Layer 6 of a small transformer language model trained on English Wikipedia (11 layers, counted from 0, width 96).
A neuron's activation on a vector x is ReLU(weights . x), where the dot is the dot product.
The model reads these tokens: "an" "g" "u" "ag" "es" " as" " d" "ial" "ec" "ts" " of" " on" "e" " com" "m" "on" " in"

The vector x that enters this layer's MLP at each token. A number n stands for (n - 128) times 0.042.
0 "an": 111, 136, 104, 166, 117, 135, 109, 119, 189, 130, 153, 90, 138, 87, 124, 130, 160, 131, 140, 132, 162, 126, 147, 118, 114, 127, 118, 154, 181, 157, 98, 137, 91, 164, 101, 145, 159, 174, 118, 148, 146, 142, 119, 85, 127, 151, 130, 142, 125, 135, 153, 84, 132, 84, 134, 177, 177, 164, 78, 119, 7, 112, 165, 100, 125, 123, 118, 81, 100, 164, 125, 142, 161, 127, 94, 148, 112, 84, 100, 127, 111, 84, 148, 60, 137, 143, 105, 127, 112, 132, 152, 184, 187, 92, 155, 132
1 "g": 94, 118, 166, 129, 138, 140, 132, 173, 139, 30, 197, 93, 125, 160, 115, 129, 138, 93, 148, 145, 140, 138, 94, 157, 98, 159, 121, 144, 112, 113, 83, 140, 138, 142, 107, 145, 82, 162, 137, 167, 124, 166, 176, 91, 162, 117, 125, 76, 114, 103, 194, 138, 151, 112, 90, 188, 210, 111, 117, 120, 116, 77, 167, 136, 111, 94, 143, 117, 88, 139, 93, 143, 136, 113, 105, 173, 100, 129, 69, 119, 140, 120, 105, 183, 166, 126, 132, 88, 125, 136, 93, 149, 183, 132, 92, 143
2 "u": 109, 137, 192, 131, 153, 154, 71, 144, 145, 72, 204, 86, 143, 132, 101, 84, 166, 119, 141, 83, 110, 125, 85, 144, 130, 146, 168, 127, 78, 142, 113, 95, 117, 175, 87, 141, 124, 172, 126, 114, 122, 156, 149, 98, 95, 163, 130, 103, 93, 175, 164, 138, 134, 98, 92, 168, 149, 94, 93, 89, 114, 118, 206, 154, 104, 92, 116, 144, 100, 164, 117, 108, 149, 176, 58, 136, 136, 178, 122, 145, 108, 158, 96, 152, 161, 119, 121, 103, 130, 147, 106, 96, 199, 167, 90, 112
3 "ag": 77, 128, 190, 138, 164, 178, 96, 147, 59, 79, 200, 142, 153, 117, 95, 132, 135, 64, 163, 114, 72, 114, 106, 159, 163, 125, 119, 187, 110, 116, 131, 166, 107, 144, 130, 125, 135, 139, 138, 112, 114, 119, 132, 100, 138, 154, 103, 107, 140, 127, 167, 128, 120, 73, 110, 191, 157, 146, 91, 122, 105, 137, 139, 115, 88, 106, 159, 104, 107, 143, 88, 126, 130, 115, 125, 215, 89, 118, 119, 183, 141, 194, 160, 131, 79, 91, 134, 106, 65, 124, 102, 128, 187, 131, 119, 178
4 "es": 82, 123, 136, 131, 137, 187, 116, 164, 89, 112, 173, 83, 196, 98, 95, 151, 119, 111, 172, 84, 123, 128, 168, 163, 126, 141, 124, 135, 116, 94, 125, 155, 145, 95, 118, 119, 150, 204, 96, 166, 140, 132, 166, 130, 95, 163, 177, 122, 174, 141, 151, 105, 117, 44, 115, 141, 178, 93, 97, 89, 112, 127, 169, 82, 124, 98, 142, 120, 98, 136, 99, 117, 134, 133, 91, 181, 78, 141, 139, 138, 99, 176, 137, 148, 148, 74, 146, 121, 85, 120, 162, 142, 193, 76, 121, 102
5 " as": 89, 125, 152, 131, 173, 184, 118, 122, 100, 132, 165, 96, 102, 118, 141, 166, 147, 146, 168, 88, 126, 132, 142, 153, 168, 102, 147, 154, 125, 145, 147, 79, 153, 141, 115, 150, 84, 180, 141, 210, 163, 147, 157, 89, 125, 113, 153, 136, 133, 147, 130, 84, 127, 46, 112, 138, 173, 127, 110, 103, 88, 135, 161, 93, 104, 141, 159, 132, 130, 128, 92, 160, 134, 90, 107, 130, 145, 72, 61, 127, 100, 131, 102, 86, 124, 122, 112, 143, 103, 89, 157, 126, 229, 67, 143, 127
6 " d": 62, 112, 137, 177, 183, 191, 127, 126, 114, 110, 150, 95, 102, 171, 164, 183, 162, 114, 123, 132, 132, 117, 126, 121, 104, 109, 111, 176, 106, 137, 94, 119, 143, 130, 86, 126, 115, 145, 110, 172, 150, 144, 91, 99, 90, 148, 108, 155, 131, 125, 156, 58, 125, 73, 139, 163, 160, 153, 104, 117, 118, 117, 176, 131, 80, 150, 158, 124, 96, 165, 138, 138, 174, 115, 132, 193, 122, 120, 45, 122, 141, 105, 154, 132, 102, 68, 110, 120, 67, 117, 130, 173, 196, 119, 141, 126
7 "ial": 177, 137, 148, 160, 155, 155, 91, 68, 161, 126, 115, 111, 129, 124, 121, 145, 183, 113, 146, 133, 137, 76, 151, 183, 158, 135, 115, 164, 128, 135, 78, 102, 130, 81, 118, 92, 109, 167, 115, 160, 136, 164, 91, 120, 74, 154, 136, 138, 112, 175, 146, 111, 97, 62, 96, 143, 90, 141, 91, 106, 124, 146, 161, 130, 94, 95, 184, 74, 105, 187, 114, 150, 120, 151, 146, 108, 127, 178, 150, 88, 109, 140, 102, 82, 50, 115, 132, 115, 95, 124, 120, 185, 215, 131, 148, 147
8 "ec": 110, 127, 166, 135, 123, 142, 134, 117, 102, 115, 173, 107, 168, 152, 110, 95, 121, 88, 166, 154, 104, 77, 140, 192, 99, 95, 106, 175, 178, 123, 131, 147, 72, 120, 98, 119, 122, 175, 114, 151, 113, 121, 151, 111, 99, 142, 99, 170, 99, 155, 203, 47, 110, 91, 116, 159, 143, 128, 117, 120, 128, 135, 143, 126, 171, 104, 159, 135, 114, 132, 135, 161, 87, 171, 90, 129, 58, 87, 156, 113, 161, 146, 97, 129, 180, 122, 173, 71, 70, 124, 127, 135, 195, 105, 168, 143
9 "ts": 87, 144, 147, 141, 130, 181, 118, 133, 115, 110, 187, 62, 183, 133, 95, 95, 133, 146, 151, 83, 132, 127, 163, 147, 137, 171, 136, 155, 155, 109, 156, 113, 119, 79, 118, 134, 116, 157, 91, 147, 141, 128, 185, 134, 120, 165, 149, 106, 174, 146, 141, 70, 73, 61, 114, 146, 189, 119, 96, 119, 120, 112, 211, 74, 103, 97, 122, 108, 115, 150, 102, 145, 117, 136, 97, 187, 68, 135, 157, 133, 82, 138, 119, 140, 108, 122, 120, 146, 83, 123, 172, 149, 166, 87, 159, 100
10 " of": 89, 144, 138, 146, 131, 150, 104, 110, 128, 164, 202, 115, 149, 101, 171, 74, 155, 139, 156, 123, 121, 152, 153, 149, 131, 136, 116, 150, 122, 151, 115, 119, 144, 133, 120, 154, 103, 166, 155, 210, 126, 120, 148, 114, 102, 156, 114, 128, 157, 202, 91, 104, 134, 35, 130, 165, 158, 110, 108, 126, 54, 106, 202, 109, 61, 114, 164, 137, 122, 115, 73, 157, 130, 118, 90, 140, 132, 94, 130, 157, 57, 155, 122, 69, 114, 143, 107, 126, 106, 125, 138, 98, 171, 106, 117, 121
11 " on": 92, 110, 151, 140, 184, 161, 88, 84, 119, 149, 127, 134, 130, 78, 120, 152, 166, 163, 136, 131, 132, 113, 196, 148, 111, 82, 105, 196, 151, 151, 123, 157, 120, 124, 143, 150, 96, 194, 117, 192, 149, 94, 111, 111, 125, 119, 142, 91, 133, 154, 153, 144, 130, 51, 103, 110, 128, 173, 114, 156, 70, 120, 200, 126, 36, 153, 147, 73, 132, 138, 69, 146, 118, 126, 110, 174, 149, 128, 122, 149, 98, 143, 86, 159, 98, 104, 107, 137, 123, 99, 152, 123, 146, 106, 92, 143
12 "e": 103, 146, 96, 130, 153, 182, 155, 154, 154, 102, 188, 119, 154, 150, 112, 142, 181, 133, 161, 125, 98, 199, 156, 168, 113, 149, 119, 150, 85, 120, 90, 144, 147, 107, 104, 125, 139, 140, 121, 198, 135, 126, 106, 99, 93, 114, 177, 91, 107, 171, 172, 93, 134, 55, 73, 143, 116, 88, 110, 126, 106, 122, 136, 87, 97, 117, 164, 92, 90, 196, 106, 132, 108, 98, 132, 148, 113, 119, 135, 127, 135, 138, 104, 176, 133, 98, 177, 116, 96, 123, 181, 118, 181, 91, 106, 75
13 " com": 116, 161, 149, 166, 189, 160, 107, 81, 101, 116, 165, 108, 134, 109, 109, 119, 157, 117, 90, 172, 111, 110, 163, 155, 151, 146, 127, 168, 136, 152, 118, 154, 92, 123, 120, 122, 85, 168, 134, 147, 144, 126, 82, 143, 136, 158, 141, 134, 166, 117, 159, 87, 118, 32, 126, 120, 156, 136, 84, 136, 121, 116, 170, 87, 78, 146, 141, 113, 158, 223, 99, 136, 136, 94, 113, 117, 121, 156, 88, 156, 105, 111, 86, 168, 70, 71, 116, 153, 90, 141, 129, 158, 171, 77, 153, 122
14 "m": 108, 136, 179, 133, 126, 87, 93, 124, 127, 150, 165, 152, 151, 174, 84, 145, 181, 138, 115, 99, 107, 117, 134, 120, 154, 162, 111, 171, 143, 112, 122, 116, 87, 124, 106, 163, 124, 152, 151, 121, 171, 192, 169, 98, 81, 148, 107, 147, 118, 126, 126, 109, 72, 80, 49, 153, 95, 110, 79, 124, 134, 105, 193, 92, 155, 114, 154, 77, 140, 162, 121, 175, 148, 132, 119, 102, 197, 119, 54, 174, 128, 144, 127, 201, 108, 121, 142, 114, 72, 118, 148, 120, 148, 102, 138, 136
15 "on": 90, 132, 179, 162, 106, 135, 153, 87, 174, 93, 190, 105, 143, 130, 91, 146, 140, 92, 143, 98, 91, 135, 133, 184, 123, 171, 160, 139, 108, 127, 115, 148, 184, 111, 107, 143, 146, 133, 131, 133, 113, 118, 110, 173, 88, 128, 136, 120, 86, 142, 130, 99, 122, 20, 89, 192, 113, 170, 131, 124, 121, 140, 185, 132, 112, 156, 153, 82, 123, 156, 88, 107, 103, 176, 107, 206, 111, 160, 120, 127, 52, 147, 104, 164, 120, 73, 124, 129, 106, 88, 178, 103, 155, 133, 86, 153
16 " in": 68, 80, 116, 159, 159, 183, 97, 94, 99, 144, 172, 115, 145, 121, 165, 126, 130, 123, 153, 148, 142, 132, 167, 124, 120, 109, 107, 148, 78, 155, 127, 147, 145, 132, 127, 194, 96, 169, 124, 207, 175, 106, 113, 110, 107, 118, 118, 134, 147, 150, 82, 102, 129, 52, 134, 168, 154, 159, 140, 94, 93, 112, 232, 122, 91, 110, 153, 104, 153, 114, 82, 158, 124, 103, 93, 159, 168, 113, 104, 148, 91, 114, 134, 110, 102, 124, 104, 156, 73, 124, 164, 123, 177, 97, 117, 130

Each question shows the input weights of one neuron of the MLP. A number n stands for (n - 128) times 0.0043.

n100: 146, 108, 65, 118, 168, 152, 133, 188, 188, 111, 174, 124, 137, 139, 80, 137, 141, 121, 89, 125, 172, 124, 102, 181, 88, 102, 89, 115, 156, 117, 120, 130, 115, 136, 101, 166, 140, 151, 177, 159, 172, 118, 104, 105, 191, 147, 113, 123, 110, 138, 123, 114, 101, 140, 130, 71, 102, 105, 149, 163, 127, 152, 103, 128, 106, 111, 117, 167, 83, 119, 119, 126, 111, 147, 129, 140, 92, 87, 125, 129, 123, 160, 128, 135, 85, 119, 146, 100, 108, 110, 176, 91, 118, 158, 131, 100
Its three highest activations, in order, are on tokens 12 "e", 8 "ec", 1 "g"

n84: 159, 121, 145, 91, 167, 155, 119, 100, 135, 93, 123, 118, 87, 160, 173, 153, 131, 145, 161, 133, 75, 139, 155, 155, 80, 126, 98, 154, 134, 153, 144, 121, 140, 89, 126, 128, 140, 169, 130, 99, 176, 69, 129, 105, 116, 139, 110, 168, 141, 109, 103, 123, 126, 125, 152, 143, 133, 139, 141, 139, 170, 94, 110, 119, 162, 127, 91, 85, 104, 118, 118, 168, 158, 112, 113, 146, 109, 136, 96, 120, 154, 116, 132, 124, 121, 107, 138, 123, 153, 135, 188, 136, 70, 161, 127, 106
On which token does it fire most, and how strongly? 6 " d", at about 1.9

n195: 164, 139, 155, 161, 134, 138, 95, 147, 110, 121, 99, 150, 116, 149, 165, 133, 110, 177, 147, 154, 135, 104, 158, 158, 133, 110, 79, 147, 194, 153, 97, 117, 125, 154, 128, 122, 122, 139, 126, 100, 111, 124, 114, 161, 132, 115, 123, 103, 164, 173, 130, 60, 64, 111, 124, 76, 126, 82, 106, 195, 130, 105, 127, 141, 105, 101, 94, 148, 176, 120, 169, 150, 66, 117, 103, 98, 133, 85, 114, 89, 73, 149, 106, 96, 124, 171, 124, 147, 137, 158, 131, 143, 99, 143, 111, 138
It fires most on token 10 " of"

n239: 135, 90, 109, 169, 159, 157, 55, 117, 137, 126, 159, 148, 129, 124, 94, 86, 141, 100, 163, 126, 76, 164, 126, 101, 129, 118, 92, 127, 110, 87, 162, 107, 100, 174, 145, 146, 110, 146, 152, 71, 156, 130, 138, 128, 187, 162, 136, 123, 135, 84, 103, 158, 144, 118, 187, 153, 140, 121, 116, 113, 141, 96, 117, 105, 146, 152, 154, 133, 103, 117, 126, 111, 150, 106, 134, 125, 104, 132, 168, 143, 171, 167, 80, 101, 98, 167, 138, 105, 146, 121, 94, 129, 121, 120, 137, 112
It fires most on token 3 "ag"

n1: 177, 117, 125, 97, 174, 162, 125, 116, 170, 140, 139, 162, 140, 140, 123, 116, 91, 81, 96, 142, 176, 115, 155, 151, 103, 149, 147, 116, 85, 122, 95, 163, 120, 74, 97, 83, 118, 139, 151, 135, 152, 135, 142, 118, 199, 112, 84, 171, 125, 97, 92, 133, 155, 125, 138, 131, 123, 126, 152, 109, 146, 87, 124, 126, 127, 125, 136, 125, 118, 148, 166, 111, 146, 145, 134, 111, 181, 139, 160, 145, 80, 113, 150, 103, 113, 119, 102, 135, 103, 156, 73, 147, 66, 64, 83, 158
It fires most on token 13 " com"

n190: 163, 99, 87, 115, 95, 138, 121, 144, 133, 149, 123, 90, 155, 172, 105, 96, 154, 131, 137, 135, 135, 112, 119, 144, 94, 89, 145, 166, 157, 95, 145, 139, 166, 166, 156, 119, 157, 85, 139, 145, 114, 157, 113, 134, 159, 116, 113, 129, 121, 126, 158, 82, 119, 123, 138, 117, 105, 98, 97, 155, 166, 171, 144, 99, 152, 120, 109, 106, 140, 145, 100, 139, 119, 117, 125, 164, 165, 116, 104, 155, 160, 148, 174, 102, 135, 148, 162, 119, 163, 99, 96, 174, 106, 97, 140, 167
Its three highest activations, in order, are on tokens 8 "ec", 14 "m", 0 "an"

n242: 171, 137, 112, 129, 102, 131, 141, 76, 194, 117, 124, 112, 129, 77, 139, 145, 115, 140, 126, 199, 156, 131, 119, 104, 122, 137, 99, 140, 157, 102, 73, 119, 132, 127, 102, 107, 154, 118, 105, 99, 118, 194, 120, 82, 101, 134, 132, 70, 148, 129, 114, 108, 150, 144, 188, 134, 130, 153, 111, 125, 98, 94, 174, 133, 130, 124, 105, 138, 142, 124, 140, 125, 121, 117, 119, 162, 123, 121, 159, 104, 119, 112, 116, 86, 154, 94, 176, 90, 111, 125, 142, 135, 131, 177, 124, 140
It fires most on token 0 "an"

n225: 128, 96, 131, 120, 134, 147, 142, 102, 133, 150, 113, 106, 138, 147, 159, 112, 75, 66, 144, 115, 145, 162, 129, 143, 169, 116, 140, 74, 120, 111, 99, 120, 157, 155, 75, 123, 135, 101, 146, 132, 93, 128, 82, 101, 131, 160, 135, 129, 138, 161, 106, 139, 191, 182, 137, 119, 134, 185, 126, 85, 137, 110, 168, 95, 133, 144, 168, 115, 131, 89, 124, 100, 131, 165, 180, 65, 146, 113, 89, 126, 108, 96, 136, 152, 123, 112, 164, 108, 119, 167, 119, 163, 103, 138, 128, 107
It fires most on token 16 " in"

n222: 130, 117, 96, 148, 122, 141, 148, 109, 134, 178, 158, 137, 149, 147, 118, 147, 123, 100, 63, 86, 144, 128, 135, 103, 143, 156, 107, 136, 106, 121, 152, 157, 98, 129, 149, 107, 92, 140, 140, 132, 108, 82, 170, 129, 153, 104, 119, 110, 133, 120, 130, 114, 102, 173, 105, 96, 98, 130, 137, 113, 162, 82, 114, 163, 155, 134, 156, 150, 117, 130, 50, 128, 138, 91, 121, 167, 105, 111, 141, 138, 156, 144, 163, 77, 94, 157, 131, 73, 137, 161, 150, 85, 134, 110, 101, 157
It fires most on token 3 "ag"

n83: 162, 163, 105, 128, 93, 150, 179, 139, 170, 154, 125, 149, 186, 151, 121, 145, 62, 142, 136, 85, 130, 189, 98, 168, 84, 125, 123, 126, 142, 59, 126, 173, 147, 163, 112, 95, 137, 103, 103, 153, 93, 104, 69, 136, 110, 121, 139, 115, 107, 141, 99, 158, 107, 134, 119, 73, 183, 137, 124, 110, 134, 130, 95, 102, 148, 81, 147, 186, 140, 155, 81, 93, 139, 119, 69, 128, 116, 144, 121, 135, 141, 125, 101, 125, 130, 84, 165, 136, 112, 135, 127, 129, 90, 100, 160, 148
On which token does it fire most, and how strongly? 12 "e", at about 2.2

n123: 102, 155, 128, 150, 106, 135, 131, 108, 155, 190, 145, 168, 119, 105, 66, 158, 127, 97, 144, 153, 115, 130, 118, 165, 87, 89, 111, 129, 120, 85, 117, 99, 151, 134, 129, 134, 91, 123, 94, 122, 146, 116, 120, 168, 91, 98, 115, 129, 124, 172, 109, 128, 154, 144, 157, 112, 114, 125, 128, 130, 96, 149, 140, 140, 228, 112, 130, 164, 170, 143, 136, 159, 93, 91, 126, 103, 126, 109, 129, 154, 117, 103, 134, 170, 110, 132, 123, 187, 80, 159, 116, 121, 102, 145, 128, 134
It fires most on token 16 " in"

n54: 115, 140, 110, 129, 123, 126, 122, 145, 114, 105, 152, 116, 92, 144, 105, 145, 103, 125, 130, 129, 116, 155, 111, 170, 88, 160, 164, 149, 144, 131, 163, 102, 110, 145, 54, 95, 143, 100, 122, 99, 119, 90, 137, 114, 156, 155, 164, 152, 119, 142, 122, 136, 104, 147, 119, 135, 147, 120, 142, 146, 129, 146, 136, 139, 118, 143, 137, 136, 174, 76, 119, 118, 167, 74, 172, 186, 148, 89, 128, 136, 101, 100, 159, 142, 109, 191, 103, 182, 150, 149, 164, 173, 95, 134, 138, 89
On which token does it fire most, and how strongly? 9 "ts", at about 1.1

n162: 177, 148, 152, 152, 138, 146, 118, 134, 181, 179, 108, 140, 128, 133, 70, 84, 121, 121, 95, 132, 120, 122, 148, 95, 146, 81, 82, 107, 116, 108, 151, 122, 159, 93, 127, 99, 117, 116, 87, 68, 109, 109, 121, 116, 127, 141, 136, 166, 109, 123, 131, 94, 109, 167, 169, 144, 120, 112, 77, 114, 90, 123, 152, 101, 108, 120, 148, 95, 141, 140, 158, 159, 115, 120, 180, 125, 140, 163, 152, 131, 139, 133, 98, 164, 169, 113, 131, 120, 112, 153, 126, 90, 141, 127, 125, 179
Its two highest activations, in order, are on tokens 7 "ial", 14 "m"

n206: 87, 147, 107, 105, 102, 104, 167, 109, 204, 86, 159, 136, 160, 104, 133, 113, 168, 126, 151, 57, 153, 184, 63, 134, 114, 141, 103, 158, 141, 145, 90, 155, 125, 103, 104, 120, 195, 79, 147, 106, 96, 101, 119, 134, 151, 103, 132, 163, 78, 161, 133, 151, 112, 135, 156, 140, 164, 132, 101, 113, 112, 111, 110, 115, 167, 124, 156, 123, 85, 160, 144, 112, 158, 129, 128, 171, 180, 139, 141, 109, 133, 132, 134, 51, 77, 147, 127, 191, 157, 119, 195, 94, 166, 149, 100, 119
It fires most on token 0 "an"

n180: 121, 132, 91, 153, 86, 131, 111, 149, 124, 139, 157, 146, 105, 92, 104, 129, 150, 136, 141, 110, 161, 175, 112, 146, 153, 83, 93, 124, 114, 152, 78, 162, 118, 161, 153, 175, 143, 148, 123, 142, 150, 145, 102, 132, 125, 85, 148, 165, 145, 155, 44, 133, 116, 133, 130, 142, 155, 135, 109, 137, 130, 127, 137, 144, 141, 182, 104, 75, 100, 108, 116, 107, 79, 121, 157, 183, 95, 152, 162, 109, 125, 150, 168, 119, 63, 127, 90, 140, 158, 88, 128, 105, 89, 170, 125, 128
It fires most on token 16 " in"

n134: 132, 127, 88, 99, 91, 110, 121, 116, 123, 104, 160, 151, 161, 132, 121, 163, 73, 142, 108, 117, 135, 98, 144, 143, 113, 133, 156, 155, 150, 152, 149, 158, 95, 177, 167, 77, 120, 163, 167, 131, 124, 105, 146, 95, 123, 81, 146, 107, 118, 148, 96, 140, 153, 134, 146, 113, 111, 179, 97, 100, 152, 101, 110, 128, 134, 167, 175, 159, 112, 181, 161, 137, 102, 165, 105, 123, 147, 103, 78, 147, 127, 103, 122, 147, 161, 152, 130, 119, 132, 166, 77, 116, 89, 143, 114, 104
Its three highest activations, in order, are on tokens 8 "ec", 1 "g", 14 "m"

n13: 96, 104, 116, 89, 100, 163, 110, 159, 81, 77, 94, 100, 111, 81, 110, 139, 101, 139, 120, 141, 104, 137, 110, 124, 159, 182, 109, 113, 133, 128, 185, 137, 129, 99, 120, 72, 139, 187, 160, 109, 124, 105, 165, 96, 138, 104, 87, 109, 160, 134, 103, 144, 111, 127, 169, 167, 109, 104, 113, 159, 117, 180, 136, 140, 132, 164, 114, 105, 182, 82, 159, 161, 87, 126, 133, 99, 163, 121, 138, 121, 141, 123, 167, 132, 114, 132, 193, 143, 151, 144, 135, 110, 128, 116, 121, 122
It fires most on token 3 "ag"

n252: 144, 77, 105, 114, 125, 94, 152, 174, 127, 137, 158, 143, 145, 129, 161, 125, 152, 132, 145, 117, 136, 146, 122, 169, 109, 134, 177, 127, 139, 124, 105, 157, 102, 133, 169, 50, 114, 184, 142, 101, 118, 128, 141, 140, 139, 103, 154, 103, 145, 128, 160, 135, 161, 144, 110, 162, 152, 117, 125, 152, 107, 81, 99, 133, 97, 154, 161, 147, 149, 83, 120, 92, 127, 112, 167, 130, 137, 103, 100, 160, 108, 89, 88, 98, 91, 172, 96, 156, 106, 162, 87, 125, 141, 152, 93, 154
It fires most on token 1 "g"

n40: 137, 188, 113, 100, 109, 159, 133, 94, 148, 85, 95, 141, 123, 138, 143, 113, 78, 143, 154, 118, 93, 130, 150, 157, 116, 142, 126, 109, 97, 110, 125, 114, 123, 149, 109, 187, 158, 128, 96, 120, 142, 98, 109, 99, 137, 115, 134, 129, 149, 133, 171, 88, 77, 139, 200, 113, 144, 134, 153, 109, 117, 142, 121, 78, 146, 165, 119, 145, 130, 103, 156, 140, 155, 140, 94, 98, 124, 193, 135, 114, 125, 136, 141, 124, 139, 130, 62, 119, 116, 138, 159, 128, 113, 127, 111, 115
Its three highest activations, in order, are on tokens 9 "ts", 4 "es", 0 "an"

n120: 112, 66, 148, 154, 86, 147, 109, 174, 158, 94, 107, 152, 106, 106, 102, 155, 100, 155, 125, 104, 90, 100, 150, 122, 120, 140, 173, 158, 154, 177, 123, 163, 111, 149, 161, 160, 115, 137, 164, 112, 112, 166, 141, 115, 151, 125, 136, 144, 127, 107, 144, 66, 130, 155, 139, 127, 136, 143, 135, 96, 135, 100, 153, 88, 181, 157, 76, 130, 145, 71, 131, 127, 126, 162, 155, 119, 134, 125, 95, 170, 155, 110, 101, 133, 103, 140, 100, 179, 113, 126, 96, 111, 124, 140, 103, 101
Its two highest activations, in order, are on tokens 14 "m", 0 "an"

n124: 140, 130, 118, 193, 130, 132, 139, 100, 143, 133, 121, 115, 110, 137, 85, 143, 128, 120, 120, 144, 127, 100, 130, 92, 103, 140, 138, 162, 88, 140, 129, 136, 151, 101, 156, 130, 146, 94, 129, 107, 107, 79, 171, 108, 183, 103, 100, 133, 112, 129, 149, 106, 89, 130, 124, 142, 144, 115, 138, 119, 145, 135, 139, 141, 133, 172, 90, 181, 163, 115, 118, 167, 132, 149, 92, 154, 99, 124, 130, 129, 156, 128, 101, 67, 167, 142, 143, 81, 156, 112, 128, 75, 132, 145, 143, 185
Its three highest activations, in order, are on tokens 8 "ec", 15 "on", 1 "g"

n45: 131, 103, 72, 96, 133, 169, 181, 128, 113, 130, 113, 106, 111, 131, 127, 139, 128, 124, 114, 159, 94, 135, 163, 77, 138, 111, 170, 196, 143, 129, 152, 143, 118, 127, 150, 125, 159, 148, 123, 109, 82, 160, 137, 66, 158, 182, 135, 127, 108, 78, 171, 109, 139, 113, 102, 140, 126, 133, 129, 103, 142, 168, 91, 94, 107, 145, 138, 127, 114, 166, 150, 111, 75, 121, 118, 123, 136, 125, 144, 153, 154, 144, 129, 130, 108, 186, 73, 125, 130, 108, 108, 99, 68, 152, 152, 101
Its three highest activations, in order, are on tokens 3 "ag", 12 "e", 13 " com"

n139: 67, 146, 124, 77, 137, 122, 166, 151, 111, 98, 117, 80, 175, 95, 155, 125, 128, 144, 111, 118, 173, 176, 90, 151, 97, 123, 117, 153, 131, 122, 170, 133, 140, 105, 154, 126, 104, 113, 92, 133, 115, 126, 106, 100, 164, 116, 166, 164, 86, 147, 141, 126, 85, 104, 142, 125, 159, 124, 110, 93, 104, 160, 120, 166, 139, 132, 75, 150, 138, 156, 137, 127, 84, 64, 138, 93, 124, 114, 102, 138, 121, 147, 123, 110, 145, 162, 142, 159, 158, 131, 136, 125, 119, 142, 112, 111
It fires most on token 5 " as"

n157: 132, 103, 121, 80, 130, 162, 175, 125, 147, 140, 124, 135, 78, 109, 106, 163, 110, 93, 190, 88, 133, 149, 99, 142, 106, 95, 156, 121, 65, 91, 124, 152, 154, 94, 130, 144, 166, 117, 148, 102, 118, 108, 130, 142, 98, 84, 126, 163, 128, 131, 158, 162, 135, 92, 97, 162, 135, 111, 164, 99, 122, 124, 120, 115, 184, 161, 156, 119, 159, 135, 93, 162, 151, 146, 150, 129, 112, 141, 133, 125, 140, 60, 169, 109, 106, 149, 150, 116, 134, 121, 185, 155, 91, 111, 120, 97
Its three highest activations, in order, are on tokens 15 "on", 12 "e", 4 "es"

n44: 95, 130, 153, 70, 144, 125, 112, 127, 152, 148, 102, 182, 116, 128, 127, 154, 188, 167, 134, 128, 140, 113, 131, 122, 116, 29, 115, 138, 137, 103, 144, 130, 128, 86, 196, 170, 99, 128, 150, 116, 112, 106, 90, 156, 145, 115, 161, 142, 131, 151, 178, 98, 149, 102, 118, 54, 150, 130, 131, 169, 141, 121, 123, 114, 111, 88, 131, 122, 86, 51, 155, 125, 173, 136, 161, 153, 185, 167, 155, 109, 109, 132, 91, 122, 148, 169, 94, 146, 117, 127, 83, 129, 120, 132, 121, 128
It fires most on token 11 " on"

n237: 179, 156, 105, 125, 125, 102, 145, 94, 89, 159, 125, 153, 130, 111, 119, 125, 151, 131, 92, 131, 103, 117, 147, 163, 157, 135, 112, 131, 79, 113, 144, 188, 118, 94, 117, 155, 124, 111, 127, 160, 97, 153, 144, 125, 103, 141, 93, 143, 102, 86, 127, 144, 164, 101, 120, 84, 120, 114, 164, 152, 108, 113, 104, 147, 152, 157, 151, 125, 120, 151, 139, 84, 122, 131, 135, 134, 116, 136, 100, 134, 149, 138, 112, 116, 167, 144, 154, 153, 150, 155, 123, 68, 97, 107, 161, 83
It fires most on token 12 "e"

n8: 94, 128, 152, 155, 23, 121, 139, 146, 170, 128, 143, 125, 154, 123, 129, 166, 98, 120, 159, 134, 95, 114, 103, 110, 101, 76, 121, 154, 92, 60, 146, 120, 153, 163, 119, 161, 158, 124, 135, 98, 125, 117, 154, 163, 171, 161, 101, 113, 150, 87, 63, 148, 149, 104, 110, 101, 163, 128, 99, 164, 165, 143, 107, 111, 131, 123, 156, 150, 97, 92, 117, 145, 151, 136, 129, 160, 126, 183, 160, 138, 92, 62, 162, 115, 154, 103, 86, 150, 115, 168, 157, 95, 133, 105, 131, 159
On which token does it fire most, and how strongly? 15 "on", at about 2.2

n171: 135, 142, 135, 130, 126, 114, 99, 102, 141, 95, 146, 135, 105, 105, 179, 136, 103, 88, 98, 108, 147, 144, 63, 120, 135, 131, 144, 122, 164, 92, 90, 156, 106, 91, 101, 123, 174, 74, 133, 74, 120, 135, 167, 118, 142, 82, 96, 120, 215, 116, 138, 119, 151, 165, 94, 148, 89, 113, 149, 104, 100, 155, 191, 113, 153, 183, 114, 110, 92, 125, 118, 126, 105, 106, 92, 176, 174, 118, 179, 108, 155, 148, 171, 155, 133, 128, 98, 144, 132, 122, 129, 122, 144, 184, 165, 72
Its two highest activations, in order, are on tokens 3 "ag", 2 "u"

n48: 120, 124, 127, 150, 111, 111, 138, 173, 123, 146, 113, 95, 110, 109, 140, 187, 126, 161, 129, 137, 105, 96, 137, 120, 136, 155, 83, 112, 107, 129, 131, 64, 176, 105, 141, 126, 136, 117, 171, 131, 148, 117, 84, 158, 139, 133, 118, 163, 63, 87, 76, 141, 141, 185, 141, 95, 140, 117, 106, 128, 116, 137, 169, 155, 121, 133, 143, 180, 85, 106, 132, 81, 131, 114, 98, 122, 133, 127, 150, 133, 107, 95, 164, 115, 157, 88, 129, 91, 83, 119, 150, 150, 131, 149, 174, 125
It fires most on token 6 " d"

n166: 152, 140, 138, 69, 110, 85, 124, 139, 125, 121, 121, 124, 125, 111, 195, 140, 135, 132, 107, 73, 127, 89, 123, 135, 117, 116, 176, 117, 132, 168, 92, 149, 108, 143, 105, 72, 132, 173, 147, 104, 170, 125, 118, 111, 119, 137, 155, 80, 171, 82, 82, 145, 132, 175, 164, 100, 122, 138, 121, 162, 135, 169, 145, 114, 102, 125, 125, 154, 130, 170, 133, 119, 95, 142, 75, 90, 78, 98, 128, 120, 182, 134, 116, 137, 128, 175, 91, 100, 122, 140, 151, 108, 146, 135, 146, 101
It fires most on token 2 "u"

n229: 79, 178, 114, 133, 109, 91, 119, 155, 118, 157, 129, 119, 132, 136, 121, 84, 125, 156, 144, 155, 133, 115, 148, 93, 65, 152, 168, 119, 181, 144, 176, 162, 165, 121, 146, 131, 159, 73, 118, 87, 146, 84, 123, 102, 134, 111, 96, 85, 111, 157, 176, 116, 147, 168, 140, 161, 149, 106, 83, 122, 131, 174, 161, 142, 122, 118, 132, 123, 72, 124, 85, 151, 116, 162, 150, 105, 143, 160, 172, 174, 153, 68, 123, 100, 117, 105, 84, 117, 89, 96, 101, 83, 108, 138, 134, 110
It fires most on token 9 "ts"